Layer 7 of a small transformer language model trained on English Wikipedia (13 layers, counted from 0, width 64).
A neuron's activation on a vector x is squared ReLU(weights . x), where the dot is the dot product.

Input weights of the MLP neurons that the questions are about. A number n stands for n times 0.0048.
n7: -21 8 -38 15 61 4 -30 -3 -9 -10 6 -20 10 62 -42 -1 -66 -25 -15 -11 -54 -10 21 -72 -22 41 32 -26 -8 -20 -2 23 -52 -2 21 -28 -14 -10 49 -2 26 52 -52 -5 14 16 0 41 4 -37 -3 -33 18 28 -32 12 14 -21 -12 18 4 -17 -9 -38
n15: 42 -16 -8 -16 35 28 -1 36 -18 33 -13 19 -59 27 -11 2 -10 44 40 10 -24 -39 -16 1 28 17 -16 14 4 7 18 3 9 -32 13 23 -42 10 -29 -38 67 15 -8 -49 -34 26 20 69 -6 7 2 5 27 -2 -17 -3 1 -26 -15 -4 -7 11 22 18
n16: -34 72 -11 10 -3 29 -16 42 33 -21 33 8 -34 17 9 -21 2 -40 23 -6 -32 -43 3 -17 -6 -26 31 -57 13 27 -6 29 -13 -18 16 -11 -5 29 -18 -7 13 -1 30 26 -16 1 -10 1 -8 -1 -42 33 -21 15 4 12 -17 16 -12 -42 -9 45 -1 -20
n20: -38 35 -39 43 7 6 -9 -42 30 -22 -5 -16 26 9 -14 -17 -2 -21 29 37 -23 -28 25 -75 -9 16 -21 41 16 -4 -15 -56 25 -1 -75 -19 35 -10 0 -7 0 12 -21 -13 29 0 -17 24 -56 -7 -17 -37 33 -26 10 -36 4 33 -12 -4 -40 -66 57 9
n26: -31 32 -48 -18 -60 -15 15 -33 21 39 1 48 -15 31 10 -34 -25 6 -4 30 -4 27 12 4 54 54 -7 -1 -29 9 4 30 -6 10 8 11 -45 -7 0 23 -4 -8 -52 24 31 -5 -12 7 -8 21 -4 7 -25 -17 4 -16 -8 46 5 -16 6 8 -5 3
n33: -50 0 6 -5 36 3 16 49 36 51 -31 19 -1 48 5 21 4 21 18 33 1 -21 -8 -13 18 24 10 -2 27 47 -28 -3 -21 29 3 25 5 34 5 10 23 23 3 -25 26 14 -13 -33 2 12 5 -41 -36 -4 25 13 5 -6 -41 9 27 -33 -9 12
n34: 3 14 -38 49 4 18 52 34 30 0 41 -29 -22 -7 32 26 23 33 27 -14 67 19 4 -32 46 18 12 -42 56 -14 3 3 -20 24 -3 40 -6 -19 36 66 31 42 35 9 35 -11 50 29 -31 -8 -23 -47 7 3 27 2 -3 -27 -48 -22 -58 9 41 -7
n46: -2 -2 49 15 14 -6 -16 37 -34 -20 -15 -13 32 -19 -5 -63 -3 -17 64 56 67 -9 28 -2 -18 55 -12 -47 -31 -30 -3 -28 -18 6 -3 -24 -32 41 -67 -50 19 12 -63 -9 95 -21 42 78 -60 53 -14 19 -22 -31 -7 4 58 -33 -30 6 -21 -28 87 -12
n60: 22 26 20 -4 30 19 13 49 -45 -7 -4 -7 14 -43 13 -47 -28 14 -6 11 7 -36 23 -41 -13 22 -27 -12 9 -43 41 9 -10 13 19 -12 -51 29 -33 24 8 15 -26 19 76 36 -8 -10 -24 -31 8 -11 3 -37 23 -46 22 -32 9 1 -14 38 -38 0
n70: 26 26 -15 32 -1 -24 -32 30 28 4 24 21 -34 31 -17 -37 16 -8 -41 25 -46 -32 -10 -4 23 -29 -47 -48 -9 -24 -4 -23 -20 -21 3 -14 5 5 -1 -41 7 -45 -25 -7 26 4 -22 -14 -49 -1 3 19 5 -21 17 31 30 -8 -28 -27 -65 -27 46 6
n83: -29 29 23 27 31 -1 -25 27 7 5 14 -4 -35 8 -31 -10 18 -6 18 45 -13 -15 -10 -9 43 38 19 -40 4 -14 -15 -15 24 -22 11 5 -68 -2 -2 -12 -4 -10 8 14 4 20 -9 76 -6 -4 -10 2 34 -12 -6 -15 13 31 -15 -61 -8 -7 3 13
n88: 38 16 -16 -45 -60 6 22 4 40 47 24 -39 26 35 -2 -35 -22 7 23 -29 24 8 24 -39 -7 -4 -1 -74 -13 33 -44 71 10 -5 0 12 -15 5 15 29 34 -4 11 28 0 51 27 -31 -42 67 15 -13 -18 -18 -10 20 39 11 -40 -7 2 51 -32 22
n91: 52 33 23 54 47 23 -67 -23 2 11 31 50 -23 18 -26 18 -3 47 -22 20 -29 37 5 12 -46 1 17 -6 18 -26 62 -11 -46 -12 19 -13 -4 4 -3 45 39 14 -9 -25 -8 7 12 12 -20 -18 7 -50 -27 -35 -20 0 -3 4 -40 14 -14 38 38 5
n95: -7 -27 22 38 55 9 4 -6 23 22 41 -33 -19 -18 -27 -25 -14 14 38 0 20 -8 11 -40 28 17 -5 -1 -27 -23 -8 -6 16 -22 -46 0 23 -7 -31 36 35 34 32 -8 40 20 10 11 -3 32 -46 -19 52 -38 33 -4 38 24 -42 -33 -39 -46 8 -15
n106: 15 13 -17 15 57 9 18 28 -47 12 52 -28 7 75 -1 -31 4 -2 16 -34 -41 -7 22 -4 48 -7 -16 -35 -21 6 -25 7 24 24 27 38 4 66 25 -2 8 25 -5 -29 -10 19 -29 37 -27 23 -41 7 -37 -21 -36 11 -28 13 7 -5 1 -35 41 -5
n109: 32 27 -42 15 37 -1 -25 21 73 63 21 6 14 48 12 11 38 2 -23 -23 -7 18 24 -16 21 30 -28 -20 44 -23 -54 20 -19 2 -24 -22 20 30 -16 5 1 11 -22 2 13 17 -78 30 24 -2 -45 -26 -24 20 -1 49 19 -41 -5 -17 -1 -17 23 0
n122: -33 68 -24 -1 -3 21 2 -34 4 -2 -33 7 18 -34 36 -9 -10 33 -19 -5 13 -51 22 -57 4 7 25 -55 11 14 -40 -17 -43 -40 7 5 -42 -33 -39 27 4 63 20 15 17 -10 -29 32 5 56 -9 -4 36 17 -13 -40 -4 -24 -25 20 -32 18 58 -14
n146: 12 22 -8 -10 38 -3 -61 8 36 12 31 -47 -32 48 15 12 13 70 37 37 -49 2 13 -19 -32 4 -37 -21 -35 34 -24 34 -16 -19 -15 0 -36 7 -48 -21 20 -25 -5 -10 -17 -4 -24 -30 -13 54 -57 -70 -26 -11 -5 24 -8 17 -6 -13 30 -5 -12 -51
n149: -7 44 2 -1 16 17 -10 -34 34 58 46 23 -35 3 -42 12 0 -23 19 10 -56 35 1 10 62 52 -7 0 21 -19 18 -13 -39 -15 12 51 -30 17 -32 15 31 14 -12 -4 8 -5 50 4 26 0 -34 20 26 -39 18 31 57 70 11 -38 -65 12 -6 22
n152: -13 41 -7 -11 -39 -10 -2 20 -16 41 14 -11 -13 65 2 -16 -7 9 11 -26 -27 24 -20 -31 -25 -15 3 -40 -30 -21 -48 9 -11 -14 -17 -1 -28 -3 16 -16 -22 -15 -24 -9 -23 28 2 11 -33 -31 -54 -1 -20 -10 -7 56 1 -26 -27 5 -70 36 58 29
n155: 22 3 -21 26 -12 6 29 15 11 11 -23 13 -23 54 14 -72 -34 -34 24 -30 -8 -20 7 38 -15 16 4 17 6 9 -14 -39 9 -19 -14 -8 -14 -17 -14 21 19 22 29 -19 64 6 28 1 -45 3 13 -57 -13 51 -20 -24 9 -3 1 45 -4 14 56 -21
n163: 52 12 -52 26 51 9 14 9 18 -8 34 -9 -5 -5 17 -32 7 12 7 6 -44 -2 7 -16 18 -7 3 61 -12 -3 -20 -4 -3 17 -34 33 -36 -46 15 25 74 35 -17 18 1 7 19 -28 -23 41 -3 -1 -12 -22 10 35 32 58 -41 -15 -12 -19 -21 3
n174: 20 50 -55 1 -32 3 19 -24 -6 14 -29 -32 -41 14 -42 3 -16 6 63 37 -2 -6 1 -15 -50 -9 -29 2 18 2 3 -10 -63 11 -63 16 -20 -16 -37 11 32 -2 -30 37 4 39 -14 42 -19 10 11 0 -10 -16 -20 -34 -3 -40 -29 10 -1 -38 36 -22
n179: 39 10 -1 -30 37 4 6 -4 -17 21 74 -15 6 -3 -20 -38 -15 -31 69 9 -43 9 25 -27 -40 -4 -89 -27 13 -7 -45 29 -32 -35 -44 23 -38 -8 -47 14 -10 -22 14 -30 33 8 19 22 -7 19 -57 -43 42 -8 -39 10 13 3 9 45 -2 34 -6 -33
n190: -57 11 -6 -15 35 -33 24 13 37 1 28 -1 -9 3 1 29 -6 -10 -36 33 0 62 36 -10 50 14 -31 -37 5 46 -5 12 -54 30 6 -40 -45 55 0 21 35 6 5 23 21 10 25 42 6 0 -21 -18 -30 23 14 -1 30 -46 -23 1 -56 -11 31 -16
n191: -25 38 -2 -46 -57 11 19 9 28 30 13 -39 -20 92 -41 -15 9 -4 57 -92 -30 19 12 -41 -3 2 -23 4 7 1 -6 22 -9 -18 -23 -5 -23 -36 28 32 11 0 7 3 16 60 -17 29 17 13 -9 -32 12 3 -14 -28 1 4 -80 25 -36 24 -7 39
n192: 11 81 5 -7 10 30 29 18 5 48 79 -24 -37 9 48 46 -36 0 -39 -47 -2 -53 49 -5 36 -26 -73 -49 -36 29 -35 50 -25 -85 5 52 -42 -22 -15 -44 -4 7 -9 -9 -8 20 18 -19 -76 -28 12 -78 -13 30 -34 -29 28 -13 13 43 -11 -10 18 -3
n195: -27 23 -35 -23 -47 9 10 -19 16 44 -25 37 20 87 36 0 -5 6 18 44 -25 12 6 11 16 44 20 10 56 16 -32 9 -15 -12 -30 17 -27 26 -56 15 11 20 -5 9 -13 4 7 47 -7 -1 -17 -70 -29 -33 -29 13 71 32 2 -5 -8 24 -11 37
n203: -12 -6 24 26 15 20 -10 12 3 39 -7 32 -35 46 3 -53 44 -33 -11 -8 29 21 12 3 -8 -1 21 -7 -12 38 -28 10 -29 -3 14 2 7 -16 27 25 4 -12 1 3 33 -44 -24 32 27 26 -39 -16 -12 -10 -48 41 -13 -20 -3 -40 -28 -7 18 -21
n229: 35 29 35 29 14 1 -64 21 85 9 13 -33 -18 -8 16 22 8 59 -1 13 -60 -24 21 54 4 69 -21 -38 25 12 37 64 -24 -32 35 -43 -10 31 -26 29 19 -39 4 6 30 26 -17 50 3 9 -20 2 -53 2 -38 19 34 -19 -25 -21 -57 1 72 -37
n232: 7 13 5 -22 -14 17 -41 4 -10 -15 46 4 -46 24 -6 0 35 -11 -4 -11 -5 -17 30 24 -3 76 -15 -32 17 61 8 31 1 -37 -20 -2 -12 -17 27 -19 5 2 3 -8 21 27 -17 24 -44 28 -1 16 -3 40 -17 -16 17 -20 19 -21 -11 -13 13 32
n234: -12 -43 16 10 23 27 -14 -13 -79 -3 23 0 1 43 -7 -18 -37 -41 -10 -19 -6 -5 20 -23 11 -12 -25 -2 -16 -3 -29 -17 14 -15 9 31 -18 36 -40 18 36 18 -28 -13 4 -20 26 -14 -28 8 5 -11 -56 -37 -18 -3 -15 -23 -53 -35 -45 -41 25 -12

Each question shows a token from some text and the vector x that enters the MLP there. A number n stands for n times 0.072.

"1": 13 -10 9 -18 -15 -6 -4 -6 0 -28 18 -10 16 -2 16 15 14 9 14 -26 11 -25 3 11 7 -2 -11 4 2 2 13 5 33 -6 -5 4 -14 6 -6 -10 -11 13 -4 -3 -40 8 0 -1 18 -15 13 22 16 1 6 -17 -23 -18 -6 12 -3 -3 6 23
Which neuron fires most, and how strongly? n15, at about 1.5

" after": -2 -7 2 1 1 -78 -7 -4 7 -12 -19 -1 -16 -10 -7 -8 8 0 21 -3 4 -6 -12 1 6 -24 25 10 2 6 -1 -1 7 -6 8 5 -17 -2 12 6 -4 8 -6 -3 -9 -10 10 8 -10 -16 16 7 2 15 5 6 -2 -9 25 3 -3 13 2 -8
The two highest activations, in order: n155, n83

"r": 1 -83 -13 4 -3 -22 -11 0 -2 -11 -3 -6 7 -10 -7 -9 3 10 -2 8 1 21 -12 3 -11 -3 12 -13 8 14 -5 6 16 2 10 -1 -2 -4 -11 -10 3 7 7 -1 -7 -6 -2 9 -1 -7 -3 17 -5 7 3 -2 3 -3 1 -16 4 -17 29 0
Which neuron fires most, and how strongly? n46, at about 2.2

".": -2 -10 -23 -4 17 -59 -4 14 -6 -20 -9 -13 4 -7 4 -7 -6 -4 9 -5 -14 -1 11 -2 6 -6 3 -6 -4 -5 -10 0 3 2 12 20 21 -9 10 20 -4 -18 -3 12 -25 -19 -10 16 -2 -12 4 9 -23 10 -4 -2 -22 -10 -8 33 15 -2 4 6
The two highest activations, in order: n106, n7

" ": 8 -7 9 -12 1 -39 -3 2 0 -29 18 -3 -15 0 2 -3 2 1 6 -7 -7 19 -7 -17 -2 1 17 -7 13 9 -12 14 7 -10 -3 12 15 6 10 10 -7 -1 -5 2 -1 -8 -8 -6 35 -13 2 62 8 4 -4 -3 -8 5 20 -17 5 2 -4 -3
Which neuron fires most, and how strongly? n16, at about 1.4

" Jar": -2 -77 -14 -4 -2 -11 -14 2 11 -21 11 3 -2 -5 -1 -5 -1 -16 0 -12 20 20 -16 -7 -16 2 10 6 -9 10 -4 5 2 -6 13 9 2 -9 -1 0 -20 -5 12 9 -12 -13 12 6 1 -16 11 18 -2 10 -5 -8 -17 -6 -2 -3 -1 6 7 11
Which neuron fires most, and how strongly? n234, at about 0.4

" constitution": 3 -22 0 -9 10 -62 -9 7 7 -24 5 -1 5 -11 -9 6 10 -13 0 7 9 -3 -16 -9 6 -8 11 11 -6 -4 -13 1 11 -1 5 -11 27 -17 -5 -6 -14 24 7 0 -17 -9 13 5 16 -19 -12 -9 26 -1 -20 11 -18 4 0 -8 -4 -15 -6 2
Which three neurons fire most, strongest first? n95, n20, n7

" Rick": 11 -58 6 -5 3 -22 -8 7 -6 -18 -2 -5 5 -2 -4 -14 -13 -15 7 -16 3 -2 -26 15 -19 4 9 14 11 3 -3 -1 8 -6 20 -8 5 -8 -8 -17 -13 -3 17 1 14 -14 5 -21 9 -25 12 11 2 16 -29 -6 5 7 1 5 -13 3 17 9
The neuron with the highest activation: n155

" of": 3 8 -13 -9 -7 -74 -9 -10 -7 -10 0 -1 -7 2 -1 4 13 -3 -2 3 4 -5 -11 5 4 -9 23 3 1 6 4 17 1 -5 2 -7 -6 14 7 11 -5 24 7 -6 -33 3 2 11 5 -17 19 0 -6 3 2 4 -6 -8 39 -2 2 -3 -1 -3
Which three neurons fire most, strongest first? n190, n7, n195

"\n": 11 10 -2 1 -5 -24 -3 3 8 -44 11 -20 10 -35 -18 5 0 -3 23 -10 -7 18 -8 5 0 14 23 -8 11 21 -16 7 8 22 -2 3 9 -18 3 10 -2 -13 1 -3 -26 1 9 0 17 -18 20 -8 -5 1 -5 9 -17 -14 -6 -24 9 5 2 -4
Which three neurons fire most, strongest first? n34, n16, n229

" Mike": 11 -59 -7 4 -8 -45 -1 2 0 -14 0 -9 3 -2 1 8 -23 -15 9 -2 12 -3 -10 7 -6 0 28 0 6 3 -13 3 15 -27 21 -1 7 -12 0 10 -6 8 6 0 -2 -12 6 -6 7 -18 5 3 0 14 -24 0 -3 -6 5 -2 -8 2 24 -2
The neuron with the highest activation: n155

" an": 7 -7 -29 -5 5 -67 -6 2 4 10 3 -20 7 -2 9 -10 13 -10 0 6 9 -10 -8 7 -23 -3 20 -16 -3 -1 6 5 14 -5 -9 12 28 13 7 2 -16 -10 -11 -5 -13 -6 1 12 20 -12 11 5 -15 7 -6 3 -3 -10 13 -18 3 4 5 14
Which neuron fires most, and how strongly? n109, at about 1

"'": -3 -30 14 17 -12 -46 6 11 13 -16 7 -23 0 -15 -2 15 5 6 0 11 6 16 -3 -15 10 10 10 4 9 -3 -11 -6 -6 6 26 -16 15 15 11 9 -16 6 -2 2 -20 -13 4 -3 28 -11 3 17 2 4 -18 7 6 18 -20 16 -15 3 -13 14
The two highest activations, in order: n190, n34

"ing": -4 -16 -5 6 -2 -83 -7 -5 2 -12 -1 -11 -7 -8 -9 0 12 7 7 -12 17 6 -22 -6 5 2 4 10 9 6 4 9 -5 -2 11 -7 0 7 12 8 -23 -1 4 0 -15 12 -7 -8 12 -24 -1 6 3 -2 -4 6 0 1 -13 2 -12 2 -19 9
The neuron with the highest activation: n191

"2": 17 -21 14 -6 -15 -21 12 6 8 -29 -24 -1 7 -9 17 -11 12 -12 4 -5 11 -8 -3 5 -10 -3 12 -26 -19 15 15 10 26 -3 -10 3 -8 -20 5 4 -1 13 -9 6 -25 -6 -32 11 32 -6 12 13 10 6 1 -6 -21 -3 3 21 -9 -5 -14 8
Which neuron fires most, and how strongly? n122, at about 0.2

" abroad": -7 -28 -1 2 -1 -69 2 3 11 -8 11 -14 7 -17 -3 5 0 5 -4 -7 14 -4 -19 -7 -1 -5 11 -2 -10 -3 -12 24 -3 -7 9 14 20 -2 26 6 -9 -2 4 -1 -20 -9 -7 8 10 -25 -10 -10 23 -4 -2 9 -12 4 -5 14 3 1 1 10
The two highest activations, in order: n34, n152

"Summary": 5 -42 -8 0 -1 -62 10 -24 13 -21 9 -6 -11 -9 -18 -1 1 1 -2 -1 -5 -3 -17 -15 6 6 6 17 1 -7 2 3 -5 -9 -16 0 11 -20 5 13 -11 3 9 11 -10 -14 -10 11 18 -13 6 -3 5 0 -1 9 -8 4 -20 -1 -2 6 -24 -5
Which neuron fires most, and how strongly? n95, at about 1.1

"=": 10 -7 -16 12 -3 -28 7 0 21 -18 -10 -1 1 2 7 -19 2 -4 -6 10 11 8 -26 16 -15 11 23 -10 1 28 20 5 -2 11 -8 22 9 -2 -13 14 -14 -2 -1 19 -24 -3 0 20 25 -3 28 -2 -5 -1 -26 2 -10 -4 8 8 17 20 0 24
The neuron with the highest activation: n195

"North": 4 -7 -6 8 -5 -50 -14 1 -8 -26 10 0 -12 -27 -13 -12 -4 -9 -9 -1 -4 -2 -13 7 5 1 18 8 11 -10 2 -10 9 -1 -13 14 0 -5 -4 -12 -18 -6 -21 1 -14 -1 -16 -38 -4 -12 25 10 8 17 6 12 8 2 -24 9 -1 -26 -6 12
Which neuron fires most, and how strongly? n70, at about 3.1

"es": 21 -37 -4 0 -9 -55 9 3 -10 -14 -1 -21 12 3 -23 -7 17 17 4 3 -12 -6 -4 8 2 -12 -3 13 7 15 -9 10 19 -8 -6 2 13 4 21 18 -7 -9 19 -5 -25 -3 -16 7 5 -17 -5 -11 12 0 -4 -3 -13 -7 13 6 -2 15 -6 6
Which neuron fires most, and how strongly? n106, at about 0.24

"pa": -16 -60 -7 -21 -13 3 -4 -12 10 -17 -2 -15 13 -4 -5 3 14 -10 -1 0 0 3 -18 -19 -8 -18 -6 -2 21 6 -4 6 -3 -7 3 -10 -8 -1 8 -7 -2 -5 -10 11 0 -8 -33 -9 31 -11 7 25 7 11 -9 12 -2 -11 8 -15 -11 9 -13 5
The two highest activations, in order: n203, n109

" his": 3 -9 1 -19 -2 -67 -24 -10 2 5 5 -15 6 -1 -2 1 11 7 13 2 0 -10 -13 -3 -7 2 -4 -14 3 4 0 4 17 -9 7 16 18 0 7 13 -5 3 1 0 -22 -5 3 12 29 -14 21 2 2 0 -7 -18 11 -13 10 -22 9 3 19 22
Which three neurons fire most, strongest first? n229, n83, n232

"s": -2 -23 -8 -6 0 -77 -15 3 -11 0 3 -6 2 11 -6 14 7 -1 4 1 14 -5 -17 1 8 4 -13 -8 -5 1 -6 -1 20 -1 3 0 9 5 5 5 -7 7 -8 -3 -17 4 6 4 28 0 33 -5 -2 -8 -6 -5 10 -11 -5 -3 10 -11 13 15
Which neuron fires most, and how strongly? n33, at about 0.15

"ent": -4 -56 -11 -2 18 -60 -11 13 0 6 20 -12 -8 5 3 6 16 17 4 -4 9 -1 -7 -5 -5 -5 0 -7 1 -4 3 2 15 20 0 -16 7 -6 -6 12 -17 12 8 10 -16 11 -5 -7 25 -3 1 -10 5 1 3 3 -5 4 2 -8 1 5 -15 6
Which neuron fires most, and how strongly? n95, at about 1.1